Layer 2 of a small transformer language model trained on English Wikipedia (8 layers, counted from 0, width 96).
Take only the direct path to the model's output, skipping the later layers: a vector added to the residual stream pushes a token's score in proportion to its dot product with that token's output vector.

Output vectors of the tokens that the questions are about. A number n stands for n times 0.023.
"pe": 25 -20 13 1 -6 -1 20 -36 -11 49 39 -42 4 -5 -8 -46 -42 -19 40 14 -28 41 9 20 5 13 -45 -76 35 79 -12 -22 22 5 24 -31 19 8 27 17 -59 0 70 -7 -13 8 -19 -22 4 8 3 11 -28 -8 -45 -5 61 -19 -13 42 -44 -9 -37 0 5 7 28 -13 -38 -15 -1 2 -31 32 -3 -39 57 38 5 -26 10 -37 -41 -14 -13 11 9 54 -23 -8 17 -5 28 -11 22 36
"to": 3 13 51 -7 33 -25 -25 -20 13 3 40 -82 30 -65 8 32 8 2 52 -17 6 38 26 26 27 -4 8 -43 -24 35 26 -3 2 35 79 -36 -16 -2 -3 6 -8 -43 80 18 -33 10 -19 -43 9 62 -6 -35 13 -14 16 9 -6 28 -20 12 -1 -8 -39 -18 -29 -3 -19 -17 -56 -19 -45 -2 -26 -11 -73 -20 28 0 -37 14 13 -47 27 17 -12 -56 36 -7 22 -18 26 25 17 12 68 -5
"ity": 14 28 -13 -19 -15 -49 17 23 -24 14 14 -9 -45 27 -3 18 -24 30 -4 -1 -11 0 4 25 19 22 33 -22 4 12 15 -13 11 8 -34 -57 -25 -3 40 32 -29 1 51 -14 27 18 20 -21 35 -19 44 -31 -5 2 19 -31 43 3 -23 49 41 -12 -10 4 -5 -52 36 -12 -34 -54 -26 8 -54 21 -28 -3 4 6 57 3 -1 28 15 -8 18 -33 -12 -30 -57 -50 21 -38 -13 17 28 47
"ph": -8 38 11 44 -21 -45 39 10 7 -7 41 13 -9 46 19 -48 -49 -12 94 -18 -57 50 33 40 -24 13 -26 -20 11 22 17 -39 26 39 -5 -8 12 -4 -10 14 -12 -24 38 -35 -16 1 -9 7 -20 -34 12 3 22 5 -38 -48 41 -5 4 40 4 -16 5 -11 22 14 -48 2 -26 -44 -15 -4 27 41 -58 -40 -4 -53 8 -26 -26 -31 -7 48 22 38 19 33 -25 -17 42 -46 32 -1 -1 -18
"im": 29 44 -10 13 -42 0 13 -33 -3 -43 30 15 36 -8 25 11 27 -23 44 -32 -18 47 12 -42 -19 38 11 -7 -26 5 20 -20 16 17 -14 4 16 -6 -16 -13 9 23 38 -1 14 24 13 43 4 -25 -34 30 -8 -24 6 6 -11 4 -25 18 39 17 -38 38 -13 -2 -7 -10 1 25 17 2 -54 -24 -75 -9 -21 0 7 -12 -2 -12 4 11 -17 5 5 -31 5 -19 11 11 -21 0 -18 -18
"ct": -53 -8 24 31 16 -19 -24 30 12 26 71 24 -13 25 11 28 7 -41 56 -4 22 -18 23 -25 59 87 -27 -17 34 -4 0 -34 9 27 1 -29 -41 -8 -12 9 11 -33 31 23 1 9 0 24 49 -44 38 -1 -12 -33 -6 -9 -15 33 -1 25 -23 -14 -14 -26 -36 -10 -9 5 -36 11 -42 -1 -73 34 -6 -19 13 -3 -26 1 -13 -61 3 71 0 8 -29 -11 -32 -18 23 -22 -15 -6 13 15
"ly": 47 -40 -7 -22 6 -50 0 -13 2 -20 51 3 -13 10 16 44 -6 3 -70 -18 -10 16 27 30 22 31 -16 -75 -17 76 10 -46 4 28 28 -9 -33 -3 0 -9 16 26 26 -18 -35 -5 18 -65 -2 4 -34 -49 80 41 35 17 -9 -16 -20 29 -26 17 -25 6 -48 -25 10 -12 8 36 -42 1 -40 -10 28 35 20 25 9 23 6 -16 -11 38 -6 -8 30 3 -10 -36 12 13 0 3 36 -62
"gan": -15 -12 -1 30 -8 -1 22 14 17 -16 5 -21 68 33 -41 32 -26 36 75 -32 -31 33 -17 -27 -12 -8 13 -37 67 32 -8 8 8 21 12 -18 3 1 28 26 -23 1 66 -46 -14 23 33 18 -22 -70 2 -19 -31 39 -23 -51 16 6 -65 29 -20 22 38 -15 -10 -32 13 -11 1 -13 -5 0 -71 5 -25 -7 8 -8 31 -15 11 -30 11 25 -1 -3 -3 0 -44 3 33 -12 31 8 -39 -1
"ition": 24 58 41 19 -8 11 38 -57 10 21 22 -1 6 40 -26 60 -4 11 -34 30 -8 0 41 45 6 19 -20 -76 -37 21 -13 -27 10 56 -27 -10 -44 3 -24 -16 -10 2 10 1 -10 21 13 -7 34 -40 17 -30 -7 0 -30 -48 12 -5 -20 64 32 5 -44 38 20 11 11 -8 7 -51 12 0 -96 -39 9 -2 6 38 -22 27 -2 11 6 19 8 6 -9 19 -63 -25 -6 -32 35 -48 -12 4
"ail": -13 -6 16 28 -48 22 15 -35 13 20 43 15 -11 -27 -4 41 2 13 45 -18 -27 11 22 -24 29 45 -11 -13 69 -3 -5 -8 9 16 -17 14 -34 3 -18 18 -35 -1 -1 27 -53 26 -19 -34 64 -8 -1 19 9 26 -36 -42 -4 -19 0 -5 15 16 -19 44 21 -16 -6 0 -71 16 57 -4 -28 2 30 -37 28 -35 52 -1 25 -4 -27 -18 -33 -32 -30 -2 -10 -45 -14 4 -8 10 39 -16
"2": -23 16 -12 -21 -18 -22 29 21 12 -31 -14 -15 -16 5 -22 -17 22 1 5 33 33 -7 -33 6 -9 17 -42 -35 -2 -7 -11 12 0 19 -9 10 20 1 -7 -12 -5 -3 -3 25 1 -20 24 -29 61 -2 14 -29 -1 -7 15 15 24 15 3 -10 20 9 32 1 -9 11 17 -43 16 0 -7 4 -55 21 -22 -11 6 4 8 -14 -24 33 -18 10 -45 -8 15 19 -7 6 -3 -13 31 20 18 10
" \"": 6 -32 -6 39 2 3 17 -39 -10 48 4 28 22 46 -18 -18 -15 2 -11 -8 26 -15 -11 44 10 -23 19 -2 -43 -38 9 -41 -10 4 32 24 -27 -9 -37 25 14 -35 42 19 13 -7 -22 -11 35 -50 7 7 -14 -5 -5 -6 44 -1 -15 5 -14 1 -44 4 10 -24 -22 7 -13 -16 -25 -1 -20 -29 -38 2 0 10 8 -34 -7 10 22 46 49 14 30 -8 40 3 -6 12 22 -10 -7 13
")\n": 11 -2 -9 -14 -9 -8 -15 -55 21 18 -34 27 22 12 33 11 -6 23 13 21 -9 -5 -14 41 21 44 -50 10 10 5 14 9 17 6 20 0 -52 19 -30 -4 8 24 1 0 -19 10 -10 10 9 -19 46 -37 -33 3 31 -11 -16 -8 -11 10 -46 10 -50 30 6 37 6 -8 -43 -30 15 -3 -15 -14 -56 7 9 -42 -4 -13 -12 7 -29 -7 -35 27 22 -13 -8 12 57 31 55 -22 3 14
"al": -13 -11 -6 -4 -19 1 2 18 1 -1 29 -28 -38 28 10 14 2 47 51 -35 -52 38 -15 8 -21 1 35 -1 -18 20 -4 29 -5 10 3 16 -17 -6 -13 -16 -39 -31 -14 24 -4 54 -17 32 -28 40 20 -21 39 5 -20 -19 -3 6 -16 4 -5 20 -49 15 -5 7 -19 36 -8 -6 22 2 -23 3 8 -4 20 15 38 3 -5 13 -10 -7 -15 12 -39 -10 -40 -17 -3 -4 5 10 8 -19
"hn": -40 65 -18 1 -43 -10 18 -5 15 36 -18 -3 34 -7 -33 10 -10 30 12 39 -28 48 -8 -58 7 5 -45 -13 -15 72 -10 -77 19 -2 26 17 12 -8 -23 43 -13 2 52 -4 27 -23 -4 -10 -11 -35 10 -12 26 7 -30 -37 -16 25 -18 -1 39 22 -11 20 10 43 -7 2 4 -19 -23 -7 -34 -39 -45 -12 34 6 70 10 -16 -40 -34 68 -4 -36 42 43 -16 -11 4 12 31 -42 -43 10
"uch": 5 12 -30 21 15 -26 -10 3 -6 9 40 60 -17 42 -19 1 -29 -32 18 -25 -23 19 14 -27 41 49 4 -62 -12 4 -1 -8 15 -7 41 33 -19 4 -5 -26 -17 -2 49 -21 -52 10 -32 52 19 -12 58 -34 0 -7 -1 -27 9 16 13 -6 57 -6 -29 42 0 -34 -35 -23 -43 -2 31 0 -29 5 -29 -31 7 27 15 -23 -18 -32 26 6 -47 -5 -11 67 46 -17 30 -1 18 -1 -32 -7
"ober": 4 14 -3 -1 23 9 -34 -29 14 43 23 37 -28 7 -33 78 -63 9 27 -3 -46 32 5 -42 34 40 50 -21 -33 36 9 -26 3 -6 21 -37 -15 0 -40 -24 -8 -33 84 16 -16 23 9 -33 39 -77 28 8 36 50 5 18 2 -23 -21 -3 0 -1 20 8 20 0 -9 -21 15 -37 -32 -5 -47 28 12 -23 26 42 26 -17 -14 -27 -77 -13 -49 -23 14 14 49 1 26 -42 52 -11 -7 -34
"ous": 8 -26 56 17 -2 -29 5 -7 15 35 -2 16 -38 0 -3 8 -44 -6 56 -48 -57 25 17 -2 18 2 -27 -13 -10 -23 12 -19 8 -7 -6 -22 -22 -1 -12 -1 -2 12 34 2 46 22 -3 -36 6 23 31 12 35 31 -11 -45 32 7 -9 8 38 -43 12 42 -1 7 -26 12 -11 -17 -13 -5 -33 -37 12 16 10 -13 -1 -18 -6 31 -62 37 24 -21 7 -16 -5 -30 -3 13 -24 78 -6 -12
"ib": 35 23 -28 41 15 11 4 -13 -7 -32 8 -29 -25 -4 -9 24 19 55 25 -13 -10 6 44 -19 27 20 -14 7 11 18 -5 -15 3 41 -3 0 -16 3 -38 -4 1 32 -20 20 -16 -13 -1 -6 9 -35 40 -29 23 -12 -40 -23 -8 -2 -18 8 50 -14 -1 61 -21 -34 -54 5 -3 -30 9 0 -31 -5 8 8 -4 -1 54 -12 36 12 26 11 -19 -15 0 21 17 -6 3 -7 -30 -17 -22 -58
"ive": 18 -15 13 -8 15 19 13 -40 22 -16 47 -27 -57 -31 18 39 -18 -9 -13 -77 -42 16 12 31 32 42 2 -9 -26 53 6 -13 24 24 -6 -21 -39 6 -27 -14 9 -21 8 49 -23 0 80 -40 9 -28 21 -50 21 -24 -2 -10 11 40 2 -23 17 -28 -18 39 52 -11 18 -3 6 8 23 6 -42 2 3 -22 6 -25 30 -32 28 -27 -20 17 -1 -36 35 -5 -6 -7 -6 -10 -4 -2 40 -1
"an": -6 -10 -20 -39 -15 -11 -12 2 17 -10 20 -6 -15 -3 -23 9 -41 4 86 16 -68 19 3 -24 -18 -3 6 15 7 64 14 9 -6 -27 -3 -1 -4 -8 -26 -5 -4 14 2 1 -32 22 -24 6 -6 -9 -3 -2 -19 7 25 1 22 47 -9 37 26 8 -45 8 -6 -21 3 3 0 26 -41 4 15 -3 29 9 -14 0 27 11 -19 -34 -5 5 14 27 4 13 -11 -5 -11 10 4 -2 0 5
"-": -8 -2 3 13 -17 -9 -9 -8 -25 -8 -2 -31 16 21 52 -19 14 -32 -7 12 4 -12 17 19 24 -3 7 12 -10 9 14 -13 -15 9 3 -3 -16 -2 7 -5 -3 7 2 8 -1 22 1 -38 -5 32 -22 -57 0 -44 8 0 -33 7 -11 -9 -21 -33 3 15 22 -21 8 -5 32 17 7 2 -15 38 12 14 -8 17 -21 -20 -10 19 -40 40 -11 31 -33 11 25 15 -25 52 23 -3 6 -5
"ased": 39 -34 4 43 53 -22 13 -49 -9 -5 17 28 -9 31 -71 54 -48 -18 27 -27 -28 25 20 -28 54 10 -32 -64 57 7 -12 -1 0 14 -23 -5 -82 6 -29 18 -2 36 59 -24 11 -20 32 50 56 -22 13 -30 -43 63 -4 -26 11 5 -10 -5 10 18 -33 21 -34 -49 -29 -6 -39 -5 -20 -2 -37 14 -44 -4 66 2 -48 -33 47 12 -29 22 9 -46 -6 18 -11 39 35 22 26 50 -3 -9
"l": 8 -31 -23 -17 -26 10 -11 -46 11 12 -2 -25 -2 0 30 -13 -1 -15 -10 8 -45 37 11 2 -1 17 -3 -16 35 66 -2 8 3 48 30 43 19 -4 -9 -3 6 -18 11 -1 15 -2 1 -8 -22 -10 -2 -37 34 -17 38 29 9 10 -15 -2 -7 11 8 5 -34 -1 -47 25 -3 -4 0 7 -3 11 -1 -13 -11 44 -51 12 -3 -21 4 21 -3 -28 -46 23 7 -4 43 3 -49 -8 12 -9

Each question shows what one neuron of this layer's MLP adds at an activation of 1. A number n stands for n times 0.0043.

n11: 2 24 -6 7 -10 -15 -9 -14 25 5 -25 -5 -23 14 18 -17 -11 6 23 3 -28 -8 3 -17 -14 -19 37 20 34 29 8 -2 -13 -9 17 52 -9 -40 -18 -12 -14 -29 8 10 19 21 -6 -29 17 19 17 -22 -3 -32 -3 -5 -7 11 2 -43 -37 15 35 -11 -21 -2 18 8 -4 38 0 28 11 8 24 -8 -7 -10 21 -10 -29 7 10 29 0 7 4 -6 27 -8 11 -32 -9 9 -9 -37
Which of these tokens does it push up most? "l"

n290: -20 27 3 8 9 15 -18 4 -33 11 -15 -20 -15 9 -6 -7 -16 1 12 14 -2 6 -10 -14 -8 -16 -5 10 15 15 -4 -5 -39 7 -4 13 2 2 -4 3 -1 0 28 -20 -25 2 -21 -5 32 -12 17 20 -4 28 13 2 -12 -25 -4 -13 -2 -8 2 6 24 -24 9 10 -10 -12 -31 11 9 -3 28 9 13 25 13 -4 -24 8 11 11 10 40 -16 -5 4 -38 3 20 10 -8 -5 -17
Which two tokens does it push up most, strongest first? "ober", "an"

n46: 5 -12 3 33 11 -6 -18 7 -9 8 5 2 -12 -24 -1 18 -9 22 3 20 -1 -17 9 -7 1 15 -17 -3 25 2 -39 33 -40 -3 15 23 0 -31 -16 -9 2 -32 11 24 -39 -1 -27 9 19 27 26 -14 -10 -27 -17 2 27 35 -18 0 12 14 25 -7 -7 -24 18 -15 6 26 14 -22 13 26 -12 25 7 0 -8 -17 -30 14 28 21 -13 11 19 -34 -20 -4 4 -6 4 -14 -30 1
Which three tokens does it push up most, strongest first? "ct", "uch", "2"

n255: -21 -8 13 13 11 -22 -8 -8 -8 4 -46 -19 0 -2 23 15 10 24 -17 8 -14 -1 -17 -6 19 18 14 0 -2 -3 -12 -13 5 15 2 12 28 -4 -17 20 -1 -39 -5 -9 -3 -1 10 -7 6 -17 -13 8 -34 -4 9 2 4 6 19 -2 17 39 -26 2 24 2 15 -7 -46 -2 -44 24 16 -15 -20 -10 28 24 -11 5 -28 -18 27 23 -5 17 19 -18 -7 18 2 -10 -5 17 14 -8
Which three tokens does it push up most, strongest first? "to", " \"", "hn"

n355: 20 1 -1 9 -13 -25 14 1 -12 4 6 -16 5 15 1 -28 5 -1 30 1 16 -15 -19 -18 -5 -15 -8 4 11 0 10 10 9 -10 7 12 -6 12 -6 -2 8 -20 21 -22 -9 -9 4 11 -7 -28 4 -25 -16 1 2 -9 1 -10 31 -2 -11 4 -3 27 12 -1 -5 -11 -11 15 5 5 -1 -19 -2 6 -12 -6 -8 6 17 15 26 -3 19 -5 8 2 8 -1 -21 3 -13 12 10 12
Which of these tokens does it push up most? " \""

n260: -2 -12 21 26 -23 -19 -1 -25 -2 -16 -4 -8 13 -9 -1 -25 -11 -3 16 -34 -15 11 -15 -3 12 -30 -15 17 -16 13 -22 -7 27 7 -17 17 9 -23 8 -5 14 2 -14 15 -10 -10 -22 -11 21 11 -5 -6 36 -15 8 16 -11 2 -4 13 -9 5 21 27 -7 -38 6 32 4 7 -14 32 42 15 -12 2 -3 12 3 -4 15 14 3 -15 14 -14 -4 -22 26 -31 -4 -17 17 -2 -5 38
Which of these tokens does it push up most? "l"

n379: -14 -6 -9 -42 0 14 -5 4 -8 -13 14 14 -6 -25 13 22 -23 2 -9 -28 -10 -11 -2 9 10 21 25 -6 -11 -5 19 5 14 -14 -9 -8 -11 -9 21 24 17 -3 5 -16 -4 5 20 -25 16 10 2 -10 -2 22 4 -7 -7 -5 -13 9 11 25 -4 1 -6 30 -13 16 -36 -16 -4 -15 -22 2 22 7 -6 3 2 16 -11 16 -3 15 14 11 -15 15 -20 12 -11 -9 -1 -23 -6 11
Which of these tokens does it push up most? "ity"

n302: -5 -10 9 -7 -4 -10 3 -3 -12 4 -12 13 13 -15 20 -5 -15 9 -6 -3 -6 2 -3 7 -7 8 1 -3 1 1 -3 -7 24 22 -1 7 -18 -31 -29 2 -15 14 -12 -3 -4 8 -2 -24 6 10 16 -17 -23 -12 -6 -10 12 -6 12 -11 30 5 -5 -8 5 -1 -2 2 2 3 -16 2 15 -2 7 -3 12 9 14 16 0 11 8 14 26 3 -1 -24 -17 2 -14 17 -1 -2 19 20
Pushed down most: "ober"

n227: 17 -19 1 -6 5 -21 11 0 28 -3 -12 29 20 9 17 -1 8 8 16 -22 11 -4 15 -22 18 -17 -26 -27 -4 -24 -3 1 -5 -10 -15 -6 -3 37 12 -8 -27 17 17 -16 2 -2 17 -19 1 -8 -4 -9 7 -14 -30 10 -15 22 -4 32 9 -15 -7 22 -11 -4 14 -8 6 15 1 -18 -29 -7 -30 2 5 -35 -6 19 37 40 0 -11 -12 -23 11 11 29 -1 1 -5 -14 15 5 6
Which three tokens does it push up most, strongest first? "ased", "ous", "im"

n291: -22 -16 -8 4 2 -27 14 -15 15 3 13 6 -10 -17 -1 -4 17 14 26 -15 -1 -10 -20 13 -19 34 3 2 -7 6 30 -30 -28 19 15 -14 -16 -7 0 12 -26 10 9 28 -17 22 7 5 12 0 2 6 35 -15 -6 -17 -18 4 13 25 -14 -8 13 20 -2 14 -17 21 14 8 -1 5 10 -12 -18 10 -8 -6 -10 -25 -8 -17 2 -21 4 -19 4 -20 7 8 5 -14 8 -9 -28 26
Pushed down most: "ased"

n233: -9 22 13 20 11 -3 6 0 4 2 -9 1 15 -22 -13 12 7 -12 4 -5 -5 10 -2 8 8 9 2 10 4 -4 4 10 -34 -5 -2 39 -8 -12 17 -13 7 31 5 10 -10 -4 0 -23 -6 8 19 -16 -21 -3 -12 4 -12 11 4 1 -9 -8 15 20 16 2 -24 12 19 -33 -5 -28 -2 6 -2 -5 -9 9 13 -14 -40 7 -16 -10 -32 -2 54 -16 -10 4 -11 28 -15 1 11 13
Which of these tokens does it push up most? ")\n"

n89: 20 -15 0 0 22 5 13 41 -18 23 -17 -13 36 16 -3 -8 -28 6 6 -22 -6 -12 22 -6 -4 -6 2 -4 18 -15 2 -27 -22 -19 24 14 3 5 18 -5 5 19 -24 9 14 -31 2 8 7 -14 5 8 6 -26 -4 9 -24 -11 -5 -10 13 -11 -11 7 7 21 -3 -1 -3 -17 -17 2 11 -27 -16 -22 17 -32 10 18 5 17 3 -27 7 -1 -11 12 11 -13 -13 6 6 14 16 32
Pushed down most: "ly"

n344: 6 -21 -18 8 22 3 2 8 19 -3 -19 9 10 4 10 -5 9 48 -2 -16 12 10 0 -20 1 -19 12 1 -8 -22 10 -2 -13 6 -5 14 -7 5 -15 -2 20 -12 -8 -11 -16 -22 -9 30 15 -2 30 3 4 -9 5 -9 6 -45 21 -12 5 -26 6 -12 -27 14 -14 13 -1 7 -14 34 -6 14 12 17 6 -20 11 -8 7 -9 -3 -10 8 -7 -2 9 -19 26 -7 1 -11 -14 -3 6
Which of these tokens does it push up most? "ib"

n176: -9 3 -10 -13 16 23 6 18 -10 -3 -29 -3 -13 -3 -31 7 -23 28 19 31 11 -15 6 -11 -8 40 4 14 -12 6 -6 12 23 9 -36 6 17 -18 13 9 -3 -22 12 10 15 -4 9 -8 9 17 -3 -20 -17 -27 10 -18 -21 -56 9 19 11 -6 -7 6 -21 -24 18 -11 19 20 -4 -1 6 -15 -21 -2 8 2 -6 13 13 10 11 8 -4 8 33 -30 -11 4 -20 -12 18 -5 6 24
Which of these tokens does it push up most? "ity"

n293: -24 -10 -10 -5 -7 27 8 -17 11 -15 -18 6 -12 0 -7 3 9 6 -4 20 27 5 -10 6 -8 9 18 -20 4 -2 10 1 -4 27 -7 -13 20 6 -11 -15 -17 -18 3 22 -26 1 -11 9 34 28 14 -21 -31 5 -2 -31 -3 11 18 -5 0 -19 2 12 23 24 -1 16 9 -7 -16 4 5 16 -25 -32 -9 14 -21 11 15 -5 1 -3 -6 -7 -4 -10 -1 10 -2 3 18 0 5 -12
Pushed down most: "ly"

n158: -13 -6 19 -16 14 -1 22 10 -1 11 -25 1 27 22 -1 15 -17 15 9 32 20 -1 -5 -36 -11 35 7 -4 2 -13 -11 -12 6 11 20 0 11 13 0 15 1 -15 -5 23 -17 -20 -18 1 21 -13 -10 -12 12 1 -6 -10 -10 -20 0 41 -20 -14 5 -10 1 -29 20 5 10 24 11 -12 4 1 -8 15 12 3 -38 -33 17 -8 -1 -16 7 -9 -31 -7 23 9 -37 -5 -8 -6 6 6
Pushed down most: "ive"

n128: 15 6 -24 21 -20 21 -24 -3 24 -10 18 28 17 -17 12 6 7 -9 -9 -9 -8 32 -4 -5 4 -9 -8 13 22 -23 -34 4 -16 -7 -19 19 15 -31 -2 19 5 19 -21 14 28 10 -19 1 -7 31 2 -19 9 -21 -8 -6 22 1 -5 2 -9 -27 27 -3 12 -6 17 10 -6 8 18 32 -5 -1 -17 -4 1 -3 3 22 -17 -11 -3 8 -22 13 -13 -17 -9 -31 -34 -8 -3 1 10 5
Which of these tokens does it push up most? "ail"

n313: -28 -14 26 -13 -19 -11 -14 -11 -23 21 -20 -15 -18 1 15 0 8 -13 -16 6 2 0 -27 17 3 21 -13 3 31 10 -23 0 16 8 -15 23 -16 -20 2 24 0 4 -8 2 0 -19 13 19 15 -23 10 0 -1 -16 15 -15 35 -22 0 26 0 -10 9 30 20 -17 14 -28 1 -7 -18 7 5 21 -16 -14 24 11 -12 11 9 5 12 -4 37 7 -12 -3 -25 -17 20 -15 -5 9 8 7
Which of these tokens does it push up most? "ity"

n65: -12 6 8 -3 -1 3 2 -8 32 -1 9 22 11 -5 -4 1 15 19 9 -21 -38 -11 -5 9 0 11 -7 -11 11 12 38 -28 18 -20 1 -28 21 -26 0 -9 -20 21 -29 -17 -2 -16 -20 10 12 26 2 10 -53 -8 10 -28 -6 -2 5 -29 3 6 -2 -12 3 -15 -5 -13 -19 10 3 -17 21 -3 7 14 8 12 -14 -11 -8 6 21 2 -3 -9 11 -2 2 23 13 40 -11 37 8 7
Which of these tokens does it push up most? "ased"

n154: 25 13 -4 28 -18 15 -12 -5 -18 9 -29 0 -22 20 -12 -13 -7 -19 37 6 31 -5 46 10 -28 -22 -20 -12 -16 9 17 -4 -14 -16 -13 -4 -26 -17 -11 -11 5 17 39 -2 -17 34 -6 -35 14 -18 -13 22 -14 -2 21 -27 -21 10 11 -3 -6 8 8 -6 34 24 10 38 -37 5 3 45 7 22 -7 0 28 -27 5 33 28 1 11 2 -43 -14 -24 -14 9 16 16 -32 -4 -3 -4 -17
Which two tokens does it push up most, strongest first? "ail", "ph"

n58: -2 -6 16 -18 -15 26 -3 -13 8 26 8 -34 38 5 -19 -17 2 -1 -1 -16 25 5 4 16 9 -7 3 -14 -3 11 -36 -18 -10 -10 14 16 5 12 10 -23 9 9 -30 5 21 -13 -15 22 -1 -38 11 8 -16 10 5 9 -18 -13 15 -42 1 21 -11 5 -17 -37 10 13 -2 -11 -7 38 -3 0 17 -4 10 -5 -26 -3 0 -25 24 15 22 -1 1 -3 19 9 -6 20 -26 23 -22 10
Which three tokens does it push up most, strongest first? " \"", "l", "ased"

n222: 17 11 3 -29 7 10 -10 -19 23 -6 -5 -9 18 -8 14 8 -7 -22 -1 9 25 13 -5 14 10 -9 5 10 -12 30 20 10 1 19 -13 -20 -23 22 -12 -5 -15 13 -7 0 3 40 -20 0 -14 8 -4 -28 -23 -22 -6 -8 22 10 -16 -9 -26 -8 -21 -12 -1 -28 5 13 30 2 -10 -1 26 15 20 0 8 11 5 16 -13 9 15 5 -5 -27 -15 -11 -7 -11 -34 5 9 1 13 3
Which of these tokens does it push up most? "-"

n49: 17 2 -1 -1 -7 -23 -1 -6 24 4 -7 -18 16 2 -17 -4 3 7 0 -19 -23 -9 -28 24 11 8 -10 -1 7 11 -11 -1 22 -15 -10 24 -11 27 8 -7 24 28 15 3 30 2 21 -10 17 3 -18 15 -1 4 -15 0 -9 -31 22 -44 6 -4 -32 -30 -3 13 -17 17 -33 9 -13 -19 34 -12 -6 0 -12 13 -10 -18 -3 11 10 -24 9 2 12 17 29 -7 -2 -5 9 5 -9 5
Which of these tokens does it push up most? "ased"

n342: 27 14 0 19 4 2 -2 -34 -2 11 3 4 -17 -20 -7 -10 2 9 9 -2 4 -7 -5 -2 -25 -1 -4 0 -8 16 -11 4 7 15 4 -5 23 0 -8 -11 22 2 -6 3 -9 12 21 17 25 0 -14 -7 -12 -23 9 -1 -24 7 -11 16 -16 -22 8 -1 -10 9 -22 19 24 -7 -3 21 18 11 -2 -2 19 -21 6 3 -13 8 -13 1 0 -5 -42 -4 4 9 24 -4 17 -8 0 -25
Pushed down most: "ity"

n295: 0 15 -8 -13 17 -15 -19 8 -11 0 4 2 15 16 -2 -25 4 18 13 -18 17 -4 -16 -2 21 -12 10 15 -8 21 30 25 -32 -14 3 7 -4 -14 22 -3 -5 -17 -2 2 -31 1 -4 18 -18 -1 13 -6 -11 33 -10 -34 -32 10 0 -13 -12 0 -19 31 10 -14 -8 -10 19 14 29 20 11 -17 -4 19 15 -10 13 -14 -27 -21 15 -1 7 1 -18 -27 -43 -5 19 25 21 8 49 -25
Which of these tokens does it push up most? "al"

n199: 2 -14 -15 -20 -8 -12 15 19 7 -20 15 15 -15 -17 -12 -6 16 -5 -1 -3 -44 -5 7 18 11 -23 -24 -2 -16 49 -8 29 26 -23 -16 -19 -26 43 -8 -13 -3 -1 24 -10 7 -16 -36 -32 6 -10 4 6 7 23 24 -27 -12 17 -7 10 36 10 1 8 -11 19 -22 26 -13 14 2 -42 -32 36 18 14 5 -2 -7 -7 -3 -20 8 16 8 35 -4 4 40 8 0 -8 -24 8 17 -25
Which two tokens does it push up most, strongest first? "ly", "an"

n250: 11 -16 -2 11 -12 -8 -18 2 15 21 -10 10 11 -2 -2 -16 15 -12 -14 -10 12 -12 16 11 -11 -19 12 -5 8 -16 -5 -19 13 21 -5 -3 -1 -24 10 16 39 13 -1 13 -12 10 -21 0 -10 22 0 2 2 -7 0 5 6 -33 15 -15 -4 -10 -11 -12 13 -10 6 -6 6 -9 -12 2 19 22 20 -29 -7 13 -5 -1 -4 5 -10 18 -10 -11 5 3 -6 1 3 16 -3 25 -18 6
Which two tokens does it push up most, strongest first? "-", " \""

n117: -2 31 -14 -5 12 18 -2 -12 -8 0 -5 -8 0 -4 -6 -14 3 -8 -34 -6 17 -18 -5 -16 -13 -9 4 20 32 -19 -5 -8 -1 31 -28 13 -4 -18 -8 0 25 -14 13 7 35 2 -5 8 -34 16 21 -11 24 -3 18 7 14 43 2 25 -7 -28 9 6 16 -23 16 -20 -15 19 -17 16 -4 -5 3 36 -19 19 8 -16 -21 -7 -8 11 24 -46 6 -31 -3 -12 2 -7 -9 -23 16 16
Which of these tokens does it push up most? "ity"

n266: 2 -31 8 7 -6 25 25 -5 40 -40 -1 -46 -2 7 15 -18 -12 17 -2 2 20 -6 -23 11 -8 20 -13 25 16 6 13 -21 36 -1 41 11 19 9 16 29 -1 -44 11 -4 -1 1 -4 -25 -10 0 14 -29 -50 -12 15 -2 8 -25 -3 -6 -20 -12 6 28 43 -14 -20 -13 -20 5 17 -12 -2 12 12 9 1 -1 8 4 -18 -5 15 6 -33 -22 16 -29 7 7 2 4 -9 -2 -19 30
Pushed down most: "ased"

n80: 6 11 18 12 6 7 -20 -2 -13 -21 -4 15 0 20 -23 9 34 -11 -12 4 -5 3 28 21 -37 3 -9 11 -14 -2 -6 1 -4 -2 27 20 -1 -10 -18 4 -9 12 21 8 -5 3 11 7 -17 -16 19 12 13 -9 3 -23 -11 23 -9 -8 13 7 -14 -31 -14 11 -13 -38 -5 -22 10 -7 -25 24 29 5 -2 18 -5 10 -20 0 18 -12 13 8 -2 -10 11 0 -5 2 -5 -9 2 -15
Which of these tokens does it push up most? "ition"

n78: -10 -40 -23 38 -3 -5 -9 -25 5 -15 20 39 25 -21 -5 -22 -43 17 -19 -10 3 -14 -11 28 -11 -6 40 36 48 14 21 1 -61 -28 15 17 -15 -4 6 10 30 -11 41 19 -4 13 4 15 33 -8 -14 -23 -23 -1 -31 -4 -5 -23 14 -11 -48 -22 16 1 7 -17 -26 38 1 8 26 -5 16 5 -15 17 -27 4 6 10 -20 41 12 -7 23 3 -34 -16 -8 47 -25 29 -43 -21 37 -12
Pushed down most: "hn"

n336: -28 9 -13 -29 -17 4 -12 18 16 -42 36 -24 10 1 -23 -2 19 -9 8 -29 17 24 -3 -14 -11 5 -9 -6 21 -8 10 33 31 8 -21 -28 -2 24 -10 8 33 2 -7 -18 -10 4 4 -8 -18 3 -11 -17 13 25 14 -2 11 -7 2 21 -20 -19 2 -1 -33 5 -22 14 -4 37 19 1 -9 22 40 -18 6 -6 14 -23 8 -25 28 -28 -7 13 19 29 23 -19 3 -33 -9 12 -30 13
Pushed down most: " \""

n180: -12 -29 1 -13 24 3 -22 12 1 -3 -31 10 11 -9 18 27 13 -13 10 14 -2 7 -17 26 27 -7 -12 -16 -42 2 -33 -12 -11 -4 -9 -20 -13 23 44 -22 -36 7 -15 24 30 -19 -6 36 11 -4 7 -13 -22 14 13 -7 -23 -1 25 26 25 18 -18 -24 20 26 6 -18 12 1 -18 -7 -5 -28 5 9 -28 -11 -10 46 5 15 -11 -21 2 14 5 -10 -1 5 9 33 11 -12 1 -11
Which two tokens does it push up most, strongest first? ")\n", "ition"

n29: 0 30 1 21 -18 16 24 8 -12 5 -2 -6 1 1 -22 -15 -14 8 2 5 -21 13 -1 -10 -6 -12 -2 6 8 -1 -6 -23 -25 -7 27 7 -4 -18 -18 -8 -7 15 -10 12 -12 -3 9 -1 2 11 20 -23 10 6 17 -8 3 1 16 -5 -14 4 13 -22 11 6 5 -19 -10 0 19 -43 -2 3 5 20 1 -4 19 4 7 -8 -3 14 -16 -10 15 -15 -5 -13 -11 15 -11 13 14 17
Which two tokens does it push up most, strongest first? "hn", "ail"